Layer 4 of a small transformer language model trained on English Wikipedia (8 layers, counted from 0, width 96).
A neuron's activation on a vector x is SiLU(gate . x) times (in . x), where the dot is the dot product.
The model reads these tokens: "1" "00" " |" " " "4" " |\n" "|" " U" "S" " C" "as" "h" " B" "o" "x" " T" "op" " " "1" "00"

The vector x that enters this layer's MLP at each token. A number n stands for (n - 128) times 0.026.
0 "1": 138, 122, 112, 133, 116, 74, 133, 94, 154, 129, 173, 93, 162, 93, 123, 144, 93, 138, 147, 153, 135, 144, 138, 249, 120, 145, 185, 148, 93, 110, 154, 136, 146, 164, 132, 147, 75, 146, 106, 112, 142, 115, 113, 137, 97, 155, 87, 137, 92, 103, 107, 94, 151, 138, 162, 157, 143, 108, 150, 152, 126, 143, 134, 166, 108, 144, 150, 120, 133, 124, 182, 86, 84, 119, 118, 221, 151, 103, 141, 124, 151, 140, 125, 96, 140, 102, 144, 133, 136, 130, 151, 166, 166, 152, 133, 99
1 "00": 117, 137, 147, 110, 148, 92, 140, 76, 67, 81, 110, 117, 181, 88, 112, 142, 98, 102, 125, 158, 96, 134, 196, 192, 128, 129, 80, 122, 85, 167, 138, 98, 108, 152, 155, 153, 125, 145, 108, 168, 147, 108, 126, 132, 104, 101, 115, 100, 89, 167, 88, 76, 137, 156, 112, 172, 133, 176, 147, 124, 139, 192, 140, 118, 104, 129, 112, 97, 164, 127, 143, 129, 96, 128, 121, 204, 181, 121, 99, 55, 145, 115, 181, 97, 121, 134, 174, 107, 180, 139, 126, 88, 203, 132, 134, 151
2 " |": 166, 188, 74, 123, 88, 52, 47, 165, 84, 106, 170, 135, 80, 91, 183, 148, 128, 59, 156, 126, 129, 117, 154, 194, 150, 149, 129, 148, 88, 114, 81, 113, 159, 66, 154, 123, 134, 162, 98, 128, 147, 105, 147, 116, 107, 118, 92, 130, 150, 182, 126, 160, 126, 132, 93, 162, 103, 134, 185, 122, 145, 176, 156, 130, 122, 134, 136, 107, 140, 108, 150, 157, 83, 135, 99, 182, 151, 140, 140, 80, 110, 128, 151, 80, 129, 100, 103, 127, 123, 133, 150, 143, 151, 134, 163, 154
3 " ": 126, 175, 122, 114, 140, 71, 123, 129, 131, 138, 173, 133, 74, 49, 126, 97, 112, 122, 153, 140, 150, 85, 140, 218, 142, 182, 128, 167, 153, 195, 134, 83, 140, 118, 121, 152, 154, 137, 105, 172, 120, 55, 201, 98, 119, 103, 140, 123, 138, 151, 118, 136, 122, 81, 87, 141, 152, 112, 204, 135, 117, 114, 142, 145, 91, 136, 131, 123, 129, 122, 138, 100, 109, 143, 98, 162, 109, 139, 121, 83, 141, 120, 146, 99, 119, 97, 126, 119, 142, 92, 126, 131, 130, 134, 85, 146
4 "4": 162, 157, 156, 105, 96, 114, 138, 122, 116, 103, 187, 133, 143, 29, 98, 134, 134, 136, 116, 169, 117, 156, 181, 208, 134, 155, 132, 95, 108, 164, 105, 89, 137, 146, 132, 137, 142, 128, 145, 151, 180, 135, 148, 117, 143, 77, 111, 113, 134, 135, 117, 84, 93, 115, 134, 133, 185, 120, 174, 130, 156, 164, 144, 175, 139, 138, 115, 154, 148, 150, 145, 161, 115, 153, 96, 175, 102, 107, 141, 70, 127, 113, 200, 87, 152, 102, 167, 98, 135, 129, 105, 127, 130, 152, 69, 116
5 " |\n": 188, 93, 114, 140, 153, 99, 126, 73, 81, 111, 175, 115, 135, 114, 141, 176, 181, 88, 117, 171, 64, 111, 158, 181, 105, 169, 143, 102, 117, 127, 107, 142, 124, 112, 94, 110, 120, 190, 109, 131, 164, 141, 155, 94, 117, 144, 116, 121, 114, 216, 116, 175, 110, 90, 100, 111, 149, 144, 163, 123, 156, 174, 158, 212, 169, 107, 139, 112, 126, 143, 142, 138, 104, 150, 147, 137, 156, 118, 128, 81, 171, 204, 128, 60, 119, 121, 107, 150, 123, 131, 168, 122, 121, 128, 103, 103
6 "|": 144, 143, 45, 141, 111, 97, 88, 142, 121, 105, 151, 101, 129, 124, 160, 201, 126, 89, 136, 182, 109, 125, 157, 214, 144, 150, 154, 154, 101, 118, 123, 128, 137, 107, 130, 125, 105, 180, 107, 114, 120, 109, 140, 170, 99, 126, 109, 143, 148, 201, 126, 124, 129, 141, 106, 135, 126, 86, 138, 111, 125, 187, 162, 147, 140, 126, 143, 137, 123, 68, 148, 111, 89, 135, 123, 191, 170, 97, 121, 65, 129, 185, 94, 104, 149, 138, 118, 96, 117, 106, 174, 159, 109, 160, 157, 96
7 " U": 125, 159, 129, 98, 161, 60, 154, 110, 116, 152, 138, 150, 145, 131, 134, 168, 150, 117, 179, 136, 135, 111, 150, 189, 128, 180, 77, 101, 161, 147, 127, 112, 134, 134, 131, 172, 128, 126, 128, 149, 145, 149, 186, 156, 169, 121, 181, 94, 121, 149, 103, 83, 74, 137, 142, 126, 131, 128, 179, 99, 129, 184, 165, 129, 96, 51, 135, 186, 77, 116, 84, 138, 100, 105, 133, 191, 143, 156, 123, 107, 136, 129, 62, 105, 178, 114, 107, 105, 133, 162, 137, 161, 116, 132, 104, 73
8 "S": 219, 106, 133, 125, 145, 167, 87, 166, 131, 94, 183, 148, 139, 124, 118, 139, 113, 112, 151, 153, 138, 94, 156, 175, 89, 172, 96, 157, 83, 122, 109, 158, 145, 66, 150, 147, 131, 106, 162, 158, 167, 168, 156, 125, 171, 124, 145, 103, 128, 157, 65, 129, 95, 136, 159, 153, 126, 184, 138, 70, 146, 193, 124, 111, 105, 88, 161, 157, 147, 120, 181, 99, 149, 83, 119, 106, 192, 127, 92, 117, 110, 173, 160, 71, 126, 112, 77, 140, 144, 172, 134, 96, 81, 92, 130, 102
9 " C": 109, 135, 94, 127, 132, 98, 125, 80, 123, 97, 135, 163, 126, 107, 183, 153, 116, 122, 158, 95, 135, 113, 150, 217, 137, 129, 88, 138, 156, 119, 84, 127, 95, 35, 157, 129, 146, 110, 173, 162, 129, 123, 171, 166, 138, 106, 211, 118, 70, 167, 147, 147, 106, 126, 146, 103, 118, 96, 121, 123, 162, 143, 137, 100, 91, 92, 129, 129, 160, 130, 117, 126, 153, 169, 125, 152, 179, 157, 119, 102, 150, 103, 122, 98, 99, 143, 103, 141, 106, 180, 128, 144, 159, 144, 135, 146
10 "as": 138, 127, 162, 80, 90, 105, 154, 166, 74, 122, 201, 141, 119, 107, 109, 120, 144, 143, 146, 175, 96, 144, 142, 165, 128, 129, 102, 169, 131, 197, 129, 95, 166, 79, 113, 133, 142, 141, 139, 146, 151, 132, 147, 174, 166, 109, 167, 138, 133, 77, 64, 180, 86, 149, 152, 165, 115, 168, 143, 137, 77, 134, 124, 111, 113, 67, 124, 170, 147, 190, 105, 168, 127, 171, 104, 160, 124, 154, 122, 102, 166, 144, 196, 113, 115, 133, 140, 165, 106, 165, 155, 216, 147, 130, 155, 82
11 "h": 105, 137, 150, 134, 55, 122, 117, 95, 149, 105, 124, 101, 81, 116, 131, 132, 71, 102, 92, 111, 102, 67, 145, 204, 115, 106, 133, 172, 150, 134, 98, 161, 117, 60, 146, 134, 95, 121, 129, 140, 178, 187, 201, 91, 98, 101, 113, 158, 83, 115, 106, 138, 90, 141, 107, 94, 79, 138, 132, 102, 53, 172, 104, 142, 96, 118, 124, 138, 167, 147, 139, 142, 168, 163, 146, 73, 143, 185, 140, 120, 128, 121, 182, 112, 109, 181, 120, 138, 155, 151, 134, 125, 113, 116, 148, 142
12 " B": 105, 148, 140, 139, 110, 77, 110, 92, 105, 76, 196, 114, 140, 132, 164, 136, 106, 118, 143, 98, 119, 143, 97, 196, 99, 158, 113, 97, 166, 103, 117, 136, 79, 90, 112, 117, 136, 97, 149, 179, 87, 151, 134, 126, 159, 109, 190, 173, 95, 140, 119, 162, 73, 129, 59, 143, 145, 110, 162, 142, 123, 137, 119, 137, 94, 144, 95, 120, 147, 121, 135, 142, 111, 174, 137, 138, 161, 181, 111, 73, 168, 82, 94, 116, 153, 129, 74, 120, 124, 199, 164, 171, 130, 174, 131, 140
13 "o": 123, 162, 171, 82, 117, 79, 110, 100, 126, 135, 181, 124, 162, 143, 119, 162, 96, 130, 141, 143, 132, 122, 86, 165, 131, 125, 121, 130, 91, 139, 129, 108, 83, 83, 149, 153, 173, 120, 120, 163, 138, 184, 191, 129, 165, 126, 158, 163, 121, 97, 139, 160, 61, 178, 119, 133, 108, 190, 139, 124, 120, 93, 144, 181, 149, 113, 76, 117, 162, 116, 160, 142, 132, 208, 159, 128, 76, 173, 118, 86, 116, 122, 118, 104, 77, 120, 149, 101, 142, 151, 130, 233, 67, 174, 86, 116
14 "x": 106, 195, 130, 99, 123, 151, 142, 154, 72, 135, 220, 109, 160, 184, 97, 118, 78, 81, 130, 117, 153, 98, 178, 167, 68, 149, 137, 180, 110, 127, 123, 112, 85, 92, 172, 126, 126, 107, 96, 120, 163, 120, 162, 109, 127, 120, 141, 192, 116, 111, 88, 189, 107, 169, 163, 114, 107, 196, 131, 152, 118, 121, 109, 199, 135, 130, 109, 150, 187, 107, 87, 112, 156, 113, 117, 124, 125, 107, 126, 127, 152, 147, 212, 111, 97, 171, 164, 156, 159, 139, 139, 154, 123, 176, 134, 144
15 " T": 138, 152, 121, 167, 153, 127, 110, 62, 90, 87, 192, 123, 130, 159, 146, 159, 84, 177, 133, 122, 121, 100, 129, 199, 77, 150, 103, 98, 145, 183, 83, 177, 109, 86, 107, 130, 157, 84, 146, 142, 113, 122, 155, 135, 129, 109, 194, 119, 113, 118, 152, 153, 84, 148, 64, 112, 148, 143, 159, 140, 141, 187, 127, 128, 119, 143, 126, 125, 130, 148, 117, 137, 75, 116, 108, 137, 153, 116, 148, 51, 132, 114, 99, 112, 144, 122, 131, 99, 139, 203, 141, 135, 101, 187, 134, 116
16 "op": 135, 116, 148, 104, 154, 142, 109, 159, 107, 119, 199, 96, 157, 143, 114, 116, 126, 166, 123, 144, 139, 111, 116, 151, 126, 162, 102, 102, 159, 142, 72, 155, 133, 109, 176, 178, 118, 107, 92, 187, 125, 103, 170, 137, 179, 95, 159, 155, 164, 99, 125, 121, 45, 181, 181, 125, 139, 168, 112, 110, 164, 140, 126, 123, 161, 156, 82, 137, 139, 53, 169, 135, 159, 146, 154, 96, 111, 169, 123, 55, 148, 161, 161, 89, 173, 64, 139, 160, 126, 154, 182, 178, 105, 148, 153, 140
17 " ": 102, 164, 115, 150, 167, 72, 75, 73, 144, 99, 204, 114, 84, 98, 154, 118, 30, 135, 154, 127, 146, 142, 103, 179, 112, 159, 123, 137, 184, 179, 137, 146, 75, 127, 124, 136, 143, 127, 141, 182, 143, 87, 192, 148, 130, 128, 144, 133, 122, 131, 131, 151, 130, 159, 95, 133, 164, 160, 189, 112, 119, 97, 93, 171, 81, 132, 108, 179, 167, 112, 115, 64, 108, 108, 86, 147, 144, 137, 129, 56, 156, 123, 163, 111, 91, 138, 96, 105, 131, 134, 138, 161, 95, 136, 140, 112
18 "1": 147, 149, 156, 110, 136, 58, 76, 78, 121, 106, 241, 128, 108, 65, 109, 130, 51, 149, 136, 169, 134, 141, 155, 180, 88, 149, 131, 107, 141, 150, 160, 165, 82, 124, 161, 115, 162, 129, 159, 148, 141, 137, 112, 143, 140, 101, 114, 134, 105, 145, 130, 95, 97, 142, 138, 162, 134, 134, 186, 167, 163, 142, 66, 168, 97, 133, 117, 187, 174, 141, 181, 120, 118, 102, 121, 169, 128, 113, 183, 61, 117, 92, 183, 120, 137, 113, 138, 88, 143, 132, 117, 196, 128, 149, 147, 125
19 "00": 111, 124, 150, 112, 174, 68, 108, 84, 49, 69, 163, 128, 152, 107, 125, 122, 73, 95, 124, 150, 103, 131, 182, 185, 110, 104, 90, 121, 125, 158, 168, 152, 69, 137, 151, 158, 140, 108, 128, 166, 140, 126, 121, 151, 134, 102, 100, 107, 129, 157, 117, 93, 151, 161, 110, 179, 132, 185, 180, 150, 136, 177, 94, 124, 106, 156, 120, 102, 185, 135, 132, 129, 108, 118, 131, 175, 164, 145, 104, 54, 132, 116, 200, 100, 140, 146, 152, 116, 192, 140, 139, 122, 168, 115, 160, 171

Each question shows the input weights of one neuron of the MLP. A number n stands for (n - 128) times 0.013.

n195 gate: 120, 132, 126, 155, 118, 151, 80, 56, 143, 124, 165, 139, 195, 98, 98, 97, 128, 117, 127, 121, 133, 77, 114, 105, 182, 135, 168, 142, 172, 123, 123, 155, 113, 129, 123, 102, 135, 153, 168, 80, 117, 83, 113, 114, 140, 168, 117, 102, 160, 90, 131, 98, 143, 217, 138, 121, 116, 122, 109, 145, 174, 71, 142, 99, 150, 118, 112, 105, 158, 164, 105, 65, 141, 177, 116, 145, 163, 90, 174, 114, 127, 113, 144, 73, 137, 155, 132, 156, 157, 123, 104, 134, 155, 106, 158, 150
n195 in: 110, 105, 133, 147, 150, 128, 79, 95, 124, 99, 138, 95, 160, 99, 104, 153, 101, 138, 120, 87, 145, 137, 82, 37, 80, 160, 171, 121, 91, 62, 134, 132, 95, 117, 142, 161, 114, 81, 134, 173, 159, 90, 113, 143, 123, 120, 151, 100, 148, 97, 117, 129, 107, 117, 74, 146, 160, 128, 186, 131, 133, 123, 125, 95, 144, 115, 126, 137, 101, 106, 155, 126, 115, 148, 143, 191, 115, 166, 30, 163, 75, 119, 144, 106, 130, 126, 147, 91, 106, 166, 145, 170, 196, 118, 125, 63
On which token does it fire most? 17 " "

n76 gate: 152, 149, 123, 106, 102, 135, 122, 154, 132, 114, 122, 112, 130, 135, 120, 113, 117, 108, 118, 52, 122, 170, 130, 123, 150, 176, 156, 156, 157, 93, 123, 151, 127, 118, 180, 118, 116, 120, 169, 125, 150, 147, 116, 107, 129, 142, 141, 146, 142, 126, 54, 112, 147, 163, 100, 110, 134, 126, 91, 116, 141, 83, 123, 82, 154, 138, 62, 139, 130, 78, 119, 130, 144, 119, 151, 140, 117, 109, 165, 179, 149, 140, 170, 98, 155, 131, 198, 192, 119, 150, 143, 125, 139, 105, 99, 134
n76 in: 167, 120, 123, 125, 121, 144, 165, 149, 169, 144, 130, 142, 168, 148, 111, 150, 151, 92, 161, 130, 125, 124, 112, 131, 74, 171, 110, 157, 140, 137, 161, 98, 102, 169, 154, 130, 87, 86, 121, 110, 117, 110, 129, 129, 125, 60, 164, 193, 140, 113, 101, 135, 131, 157, 116, 151, 146, 125, 95, 86, 132, 150, 161, 125, 100, 136, 155, 94, 121, 64, 122, 110, 131, 105, 106, 135, 105, 119, 191, 102, 108, 111, 118, 113, 143, 159, 149, 121, 150, 169, 136, 137, 170, 102, 170, 200
On which token does it fire most, and how strongly? 14 "x", at about 28

n296 gate: 175, 145, 118, 116, 174, 152, 135, 123, 107, 112, 108, 150, 79, 152, 134, 138, 98, 111, 137, 128, 104, 78, 118, 111, 79, 185, 148, 112, 121, 135, 216, 228, 160, 168, 148, 117, 150, 71, 107, 107, 144, 131, 80, 118, 172, 125, 133, 100, 150, 148, 118, 124, 102, 132, 156, 141, 124, 122, 112, 116, 116, 117, 141, 93, 107, 140, 89, 98, 108, 103, 121, 138, 160, 135, 166, 132, 136, 147, 102, 177, 71, 146, 141, 157, 120, 97, 108, 147, 142, 122, 143, 142, 156, 86, 89, 122
n296 in: 138, 143, 134, 109, 91, 126, 123, 158, 109, 103, 142, 165, 91, 127, 136, 109, 136, 205, 134, 139, 120, 136, 141, 153, 131, 109, 109, 120, 162, 147, 172, 103, 156, 114, 117, 98, 52, 100, 88, 141, 119, 79, 178, 88, 136, 200, 70, 149, 45, 65, 118, 83, 166, 130, 126, 145, 112, 135, 117, 135, 45, 89, 163, 86, 75, 97, 129, 116, 179, 153, 161, 110, 145, 111, 74, 103, 138, 104, 117, 98, 173, 137, 95, 104, 134, 128, 141, 138, 85, 140, 87, 147, 111, 154, 152, 92
On which token does it fire most? 5 " |\n"

n198 gate: 116, 106, 115, 77, 88, 104, 160, 118, 91, 137, 148, 141, 118, 155, 131, 102, 197, 130, 161, 113, 141, 100, 79, 131, 95, 105, 122, 154, 93, 156, 131, 105, 107, 130, 46, 116, 142, 119, 169, 95, 113, 52, 112, 84, 130, 164, 132, 161, 127, 106, 147, 116, 164, 131, 191, 156, 156, 119, 130, 142, 90, 100, 141, 131, 135, 138, 106, 115, 151, 126, 144, 126, 174, 130, 107, 109, 117, 174, 135, 168, 118, 139, 134, 166, 182, 131, 72, 105, 136, 147, 104, 141, 119, 130, 120, 89
n198 in: 137, 74, 173, 74, 161, 134, 120, 126, 113, 129, 104, 143, 119, 122, 150, 133, 183, 127, 130, 128, 102, 135, 135, 144, 175, 158, 24, 131, 145, 149, 84, 123, 69, 119, 139, 128, 150, 113, 130, 164, 166, 97, 170, 83, 94, 154, 136, 188, 100, 112, 177, 144, 158, 125, 141, 166, 161, 140, 120, 132, 146, 147, 99, 133, 145, 145, 115, 148, 128, 148, 188, 144, 132, 142, 178, 90, 138, 104, 124, 133, 108, 122, 77, 107, 109, 149, 186, 119, 156, 141, 115, 174, 87, 136, 131, 103
Its two highest activations, in order, are on tokens 10 "as", 0 "1"

n276 gate: 162, 64, 138, 99, 98, 137, 181, 152, 153, 119, 129, 119, 133, 197, 136, 143, 134, 173, 153, 137, 123, 147, 130, 95, 131, 87, 142, 148, 130, 142, 174, 97, 101, 157, 81, 109, 133, 115, 165, 166, 129, 150, 96, 159, 136, 106, 87, 113, 146, 109, 137, 149, 150, 111, 150, 126, 138, 116, 123, 149, 113, 107, 106, 113, 137, 105, 162, 138, 126, 120, 122, 142, 154, 154, 109, 148, 136, 185, 153, 138, 157, 118, 188, 133, 82, 143, 98, 103, 155, 99, 176, 154, 164, 99, 130, 167
n276 in: 133, 111, 67, 107, 149, 169, 139, 95, 104, 154, 96, 47, 118, 156, 125, 102, 136, 171, 112, 142, 124, 128, 117, 188, 116, 110, 94, 152, 121, 146, 183, 103, 119, 126, 140, 90, 138, 170, 83, 116, 112, 117, 81, 141, 127, 101, 129, 140, 107, 122, 185, 130, 118, 113, 137, 157, 137, 126, 110, 156, 125, 150, 165, 82, 137, 137, 139, 130, 95, 129, 162, 109, 177, 151, 78, 121, 157, 218, 97, 141, 125, 127, 126, 180, 108, 124, 123, 124, 132, 74, 154, 167, 142, 158, 155, 61
On which token does it fire most? 10 "as"

n344 gate: 129, 81, 99, 107, 80, 134, 122, 143, 139, 148, 121, 133, 120, 152, 80, 84, 131, 141, 155, 127, 172, 130, 140, 99, 153, 121, 129, 163, 136, 147, 99, 148, 133, 95, 124, 138, 89, 84, 103, 103, 134, 96, 137, 80, 130, 137, 131, 121, 87, 199, 196, 128, 109, 133, 139, 153, 144, 123, 142, 97, 184, 117, 168, 101, 152, 81, 145, 153, 153, 168, 108, 116, 134, 122, 175, 95, 57, 123, 151, 150, 118, 95, 132, 143, 157, 134, 138, 109, 133, 130, 119, 109, 167, 128, 149, 124
n344 in: 130, 73, 106, 142, 87, 137, 172, 141, 122, 84, 151, 110, 156, 124, 97, 103, 132, 159, 183, 107, 118, 143, 110, 138, 108, 96, 175, 117, 170, 157, 121, 145, 105, 130, 122, 163, 146, 59, 72, 145, 182, 205, 145, 115, 99, 154, 133, 117, 127, 160, 145, 115, 93, 135, 157, 120, 143, 113, 135, 117, 166, 65, 121, 104, 104, 138, 167, 157, 139, 137, 168, 136, 136, 141, 159, 166, 85, 142, 142, 160, 107, 124, 135, 146, 166, 118, 131, 68, 139, 119, 100, 77, 191, 72, 108, 85
Its two highest activations, in order, are on tokens 2 " |", 14 "x"

n282 gate: 134, 164, 135, 118, 187, 121, 110, 136, 147, 122, 131, 126, 142, 163, 113, 207, 144, 114, 98, 136, 84, 159, 124, 107, 110, 112, 147, 128, 147, 178, 148, 146, 118, 155, 183, 90, 127, 129, 127, 152, 123, 176, 93, 139, 90, 147, 110, 111, 134, 120, 98, 117, 111, 175, 106, 174, 168, 157, 114, 123, 166, 166, 134, 111, 78, 151, 130, 136, 103, 129, 118, 90, 150, 137, 145, 73, 119, 151, 120, 140, 85, 158, 97, 144, 191, 117, 140, 149, 125, 170, 107, 75, 118, 150, 130, 75
n282 in: 129, 92, 124, 104, 154, 123, 132, 110, 124, 180, 101, 117, 111, 83, 141, 99, 104, 132, 104, 127, 72, 103, 162, 135, 183, 128, 139, 113, 130, 129, 144, 195, 153, 147, 179, 86, 140, 174, 94, 108, 78, 141, 83, 139, 147, 118, 114, 83, 177, 177, 130, 152, 41, 151, 142, 168, 115, 125, 133, 88, 120, 115, 127, 129, 106, 173, 117, 153, 132, 80, 83, 154, 111, 138, 99, 113, 107, 148, 133, 98, 131, 107, 100, 128, 115, 131, 168, 124, 212, 176, 136, 120, 135, 104, 149, 96
On which token does it fire most? 19 "00"

n26 gate: 167, 120, 95, 119, 110, 124, 116, 95, 138, 171, 159, 110, 115, 137, 184, 128, 126, 121, 136, 129, 159, 111, 109, 168, 162, 136, 107, 106, 180, 114, 148, 142, 164, 122, 100, 123, 132, 123, 150, 123, 91, 169, 96, 135, 131, 90, 150, 133, 148, 98, 123, 160, 148, 179, 139, 126, 142, 95, 126, 77, 181, 133, 76, 112, 113, 118, 130, 149, 112, 88, 67, 143, 144, 115, 133, 117, 128, 136, 123, 134, 121, 113, 90, 85, 133, 97, 134, 91, 108, 126, 94, 153, 142, 160, 125, 137
n26 in: 77, 107, 114, 129, 163, 92, 144, 99, 56, 145, 152, 127, 151, 131, 149, 126, 99, 130, 121, 132, 130, 128, 112, 88, 112, 123, 119, 161, 156, 114, 146, 137, 143, 146, 125, 114, 117, 140, 106, 100, 86, 137, 134, 115, 122, 153, 117, 82, 109, 173, 143, 119, 121, 126, 136, 133, 132, 120, 135, 161, 157, 147, 138, 117, 74, 121, 148, 83, 142, 105, 157, 116, 178, 124, 116, 149, 143, 147, 117, 111, 151, 99, 144, 152, 113, 56, 112, 116, 213, 153, 124, 158, 130, 157, 77, 104
Its three highest activations, in order, are on tokens 12 " B", 7 " U", 9 " C"

n8 gate: 142, 121, 76, 145, 177, 122, 131, 156, 129, 102, 152, 157, 138, 125, 189, 120, 64, 128, 171, 137, 125, 187, 177, 99, 97, 150, 106, 146, 114, 121, 102, 119, 99, 140, 142, 78, 131, 152, 141, 172, 149, 114, 124, 127, 152, 140, 133, 116, 147, 158, 138, 125, 139, 172, 158, 126, 139, 145, 97, 135, 117, 98, 131, 123, 131, 145, 98, 143, 145, 121, 135, 105, 148, 125, 151, 75, 118, 65, 135, 153, 129, 56, 115, 126, 93, 78, 180, 144, 141, 100, 84, 183, 78, 132, 158, 158
n8 in: 146, 143, 150, 152, 115, 161, 95, 119, 127, 136, 128, 95, 124, 165, 119, 136, 106, 132, 99, 126, 130, 78, 99, 144, 131, 163, 177, 166, 93, 114, 102, 141, 164, 117, 55, 144, 99, 120, 106, 98, 148, 147, 96, 100, 194, 74, 125, 90, 132, 131, 102, 119, 189, 179, 149, 158, 182, 131, 157, 69, 123, 119, 167, 125, 145, 143, 100, 117, 132, 137, 96, 106, 60, 137, 140, 131, 107, 117, 137, 71, 115, 124, 136, 112, 140, 82, 152, 114, 123, 111, 169, 129, 142, 188, 148, 114
On which token does it fire most, and how strongly? 16 "op", at about 8.8

n115 gate: 89, 93, 83, 112, 121, 150, 128, 81, 91, 123, 110, 154, 133, 145, 87, 118, 136, 101, 145, 141, 137, 131, 156, 159, 162, 76, 162, 149, 147, 92, 188, 155, 148, 142, 160, 138, 179, 85, 132, 146, 127, 103, 95, 118, 103, 165, 152, 152, 117, 65, 183, 131, 131, 136, 103, 130, 97, 129, 169, 65, 102, 148, 118, 115, 188, 93, 166, 114, 119, 115, 111, 120, 140, 131, 119, 96, 102, 132, 138, 131, 72, 132, 138, 131, 118, 124, 139, 159, 75, 77, 175, 61, 119, 145, 127, 152
n115 in: 154, 194, 101, 181, 136, 103, 104, 126, 142, 154, 138, 111, 71, 129, 113, 108, 175, 87, 124, 128, 114, 113, 100, 123, 165, 186, 149, 89, 117, 162, 121, 159, 159, 188, 95, 145, 117, 135, 118, 177, 169, 128, 132, 165, 151, 126, 83, 147, 154, 93, 138, 121, 175, 129, 152, 86, 62, 156, 118, 92, 128, 74, 97, 136, 115, 154, 84, 156, 129, 104, 106, 156, 215, 113, 159, 189, 142, 138, 117, 104, 114, 80, 153, 103, 136, 85, 146, 151, 132, 133, 97, 155, 100, 124, 166, 104
On which token does it fire most, and how strongly? 9 " C", at about 1.1

n64 gate: 143, 99, 158, 149, 170, 152, 128, 123, 107, 125, 102, 91, 157, 144, 125, 98, 140, 88, 145, 162, 107, 74, 130, 121, 228, 101, 115, 126, 166, 98, 208, 82, 143, 116, 173, 193, 104, 125, 142, 108, 133, 95, 105, 93, 113, 118, 101, 148, 133, 114, 128, 125, 128, 167, 94, 167, 116, 122, 134, 90, 126, 128, 141, 142, 117, 145, 160, 135, 153, 142, 98, 139, 164, 114, 123, 98, 160, 168, 154, 124, 140, 145, 72, 178, 122, 83, 136, 142, 150, 153, 113, 147, 117, 150, 117, 98
n64 in: 72, 119, 163, 140, 172, 134, 122, 119, 75, 115, 124, 150, 192, 134, 125, 124, 134, 104, 131, 156, 201, 133, 102, 142, 132, 105, 166, 134, 133, 101, 84, 147, 152, 119, 136, 114, 184, 206, 86, 146, 110, 134, 142, 97, 95, 127, 107, 171, 138, 134, 183, 155, 123, 99, 114, 116, 124, 73, 201, 115, 154, 128, 174, 157, 132, 151, 120, 124, 102, 136, 91, 99, 107, 163, 104, 87, 155, 75, 130, 127, 113, 123, 120, 134, 79, 143, 102, 107, 182, 207, 153, 115, 98, 106, 126, 133
On which token does it fire most, and how strongly? 10 "as", at about 1.4

n309 gate: 96, 144, 124, 99, 92, 145, 125, 180, 172, 160, 130, 159, 162, 186, 165, 117, 154, 130, 114, 169, 113, 151, 149, 121, 139, 98, 114, 123, 144, 142, 101, 149, 129, 186, 82, 176, 132, 109, 176, 94, 129, 75, 95, 125, 113, 142, 153, 112, 160, 95, 114, 142, 131, 143, 84, 128, 128, 142, 175, 130, 154, 166, 119, 98, 137, 162, 104, 175, 114, 111, 129, 89, 147, 139, 142, 151, 113, 140, 125, 171, 136, 59, 147, 154, 154, 175, 115, 131, 92, 120, 72, 140, 169, 117, 139, 92
n309 in: 108, 135, 126, 104, 153, 182, 150, 155, 182, 89, 86, 153, 131, 135, 120, 136, 118, 100, 94, 138, 185, 177, 118, 135, 178, 190, 120, 151, 197, 158, 104, 122, 98, 108, 165, 121, 92, 86, 139, 114, 78, 128, 118, 103, 182, 180, 139, 201, 49, 141, 98, 162, 154, 128, 159, 122, 90, 185, 127, 111, 114, 204, 86, 84, 112, 102, 150, 117, 126, 121, 108, 123, 115, 155, 137, 107, 114, 136, 87, 91, 130, 187, 166, 132, 133, 139, 148, 86, 120, 114, 99, 174, 163, 105, 149, 173
Its three highest activations, in order, are on tokens 10 "as", 4 "4", 0 "1"

n295 gate: 108, 166, 114, 118, 150, 129, 122, 112, 74, 156, 139, 137, 124, 141, 138, 138, 125, 146, 150, 98, 127, 108, 177, 145, 196, 84, 130, 70, 136, 142, 146, 118, 112, 145, 114, 127, 123, 88, 158, 130, 144, 124, 141, 149, 151, 125, 136, 86, 173, 121, 208, 193, 92, 68, 134, 137, 84, 185, 109, 147, 150, 128, 117, 88, 163, 177, 137, 148, 151, 106, 161, 121, 152, 139, 118, 116, 110, 95, 153, 132, 113, 93, 120, 176, 191, 150, 137, 74, 120, 145, 173, 103, 110, 114, 93, 125
n295 in: 135, 140, 136, 165, 148, 172, 161, 73, 133, 131, 157, 94, 133, 158, 124, 179, 162, 179, 147, 174, 93, 119, 118, 156, 150, 198, 125, 107, 99, 111, 77, 105, 125, 143, 126, 159, 143, 121, 131, 117, 162, 142, 132, 144, 80, 83, 145, 178, 142, 137, 148, 135, 141, 97, 125, 117, 122, 112, 86, 182, 72, 150, 141, 144, 124, 132, 136, 100, 156, 151, 112, 151, 191, 141, 93, 160, 126, 117, 108, 150, 114, 127, 90, 153, 80, 107, 84, 122, 167, 124, 115, 200, 159, 137, 117, 165
Its two highest activations, in order, are on tokens 15 " T", 13 "o"

n72 gate: 164, 102, 97, 123, 102, 149, 122, 97, 127, 111, 143, 142, 142, 127, 86, 115, 117, 133, 174, 134, 93, 182, 99, 124, 178, 70, 180, 131, 150, 110, 148, 116, 170, 126, 125, 144, 153, 121, 163, 84, 101, 104, 132, 162, 102, 144, 130, 143, 93, 176, 121, 147, 123, 140, 119, 152, 102, 149, 104, 124, 160, 140, 139, 165, 83, 139, 87, 143, 109, 102, 153, 94, 137, 168, 187, 103, 134, 108, 83, 146, 109, 117, 84, 153, 170, 121, 98, 133, 174, 162, 116, 87, 175, 110, 100, 144
n72 in: 149, 111, 126, 209, 123, 185, 144, 144, 74, 118, 112, 127, 84, 118, 112, 132, 83, 118, 175, 142, 125, 134, 115, 119, 161, 150, 175, 61, 84, 118, 119, 113, 80, 119, 130, 96, 141, 143, 86, 98, 109, 138, 145, 115, 98, 157, 149, 110, 95, 155, 127, 130, 115, 123, 130, 114, 84, 149, 93, 160, 65, 125, 162, 97, 130, 163, 105, 85, 144, 130, 133, 98, 111, 150, 108, 126, 145, 146, 103, 156, 91, 105, 171, 147, 147, 121, 102, 151, 121, 84, 154, 134, 125, 153, 123, 119
On which token does it fire most? 7 " U"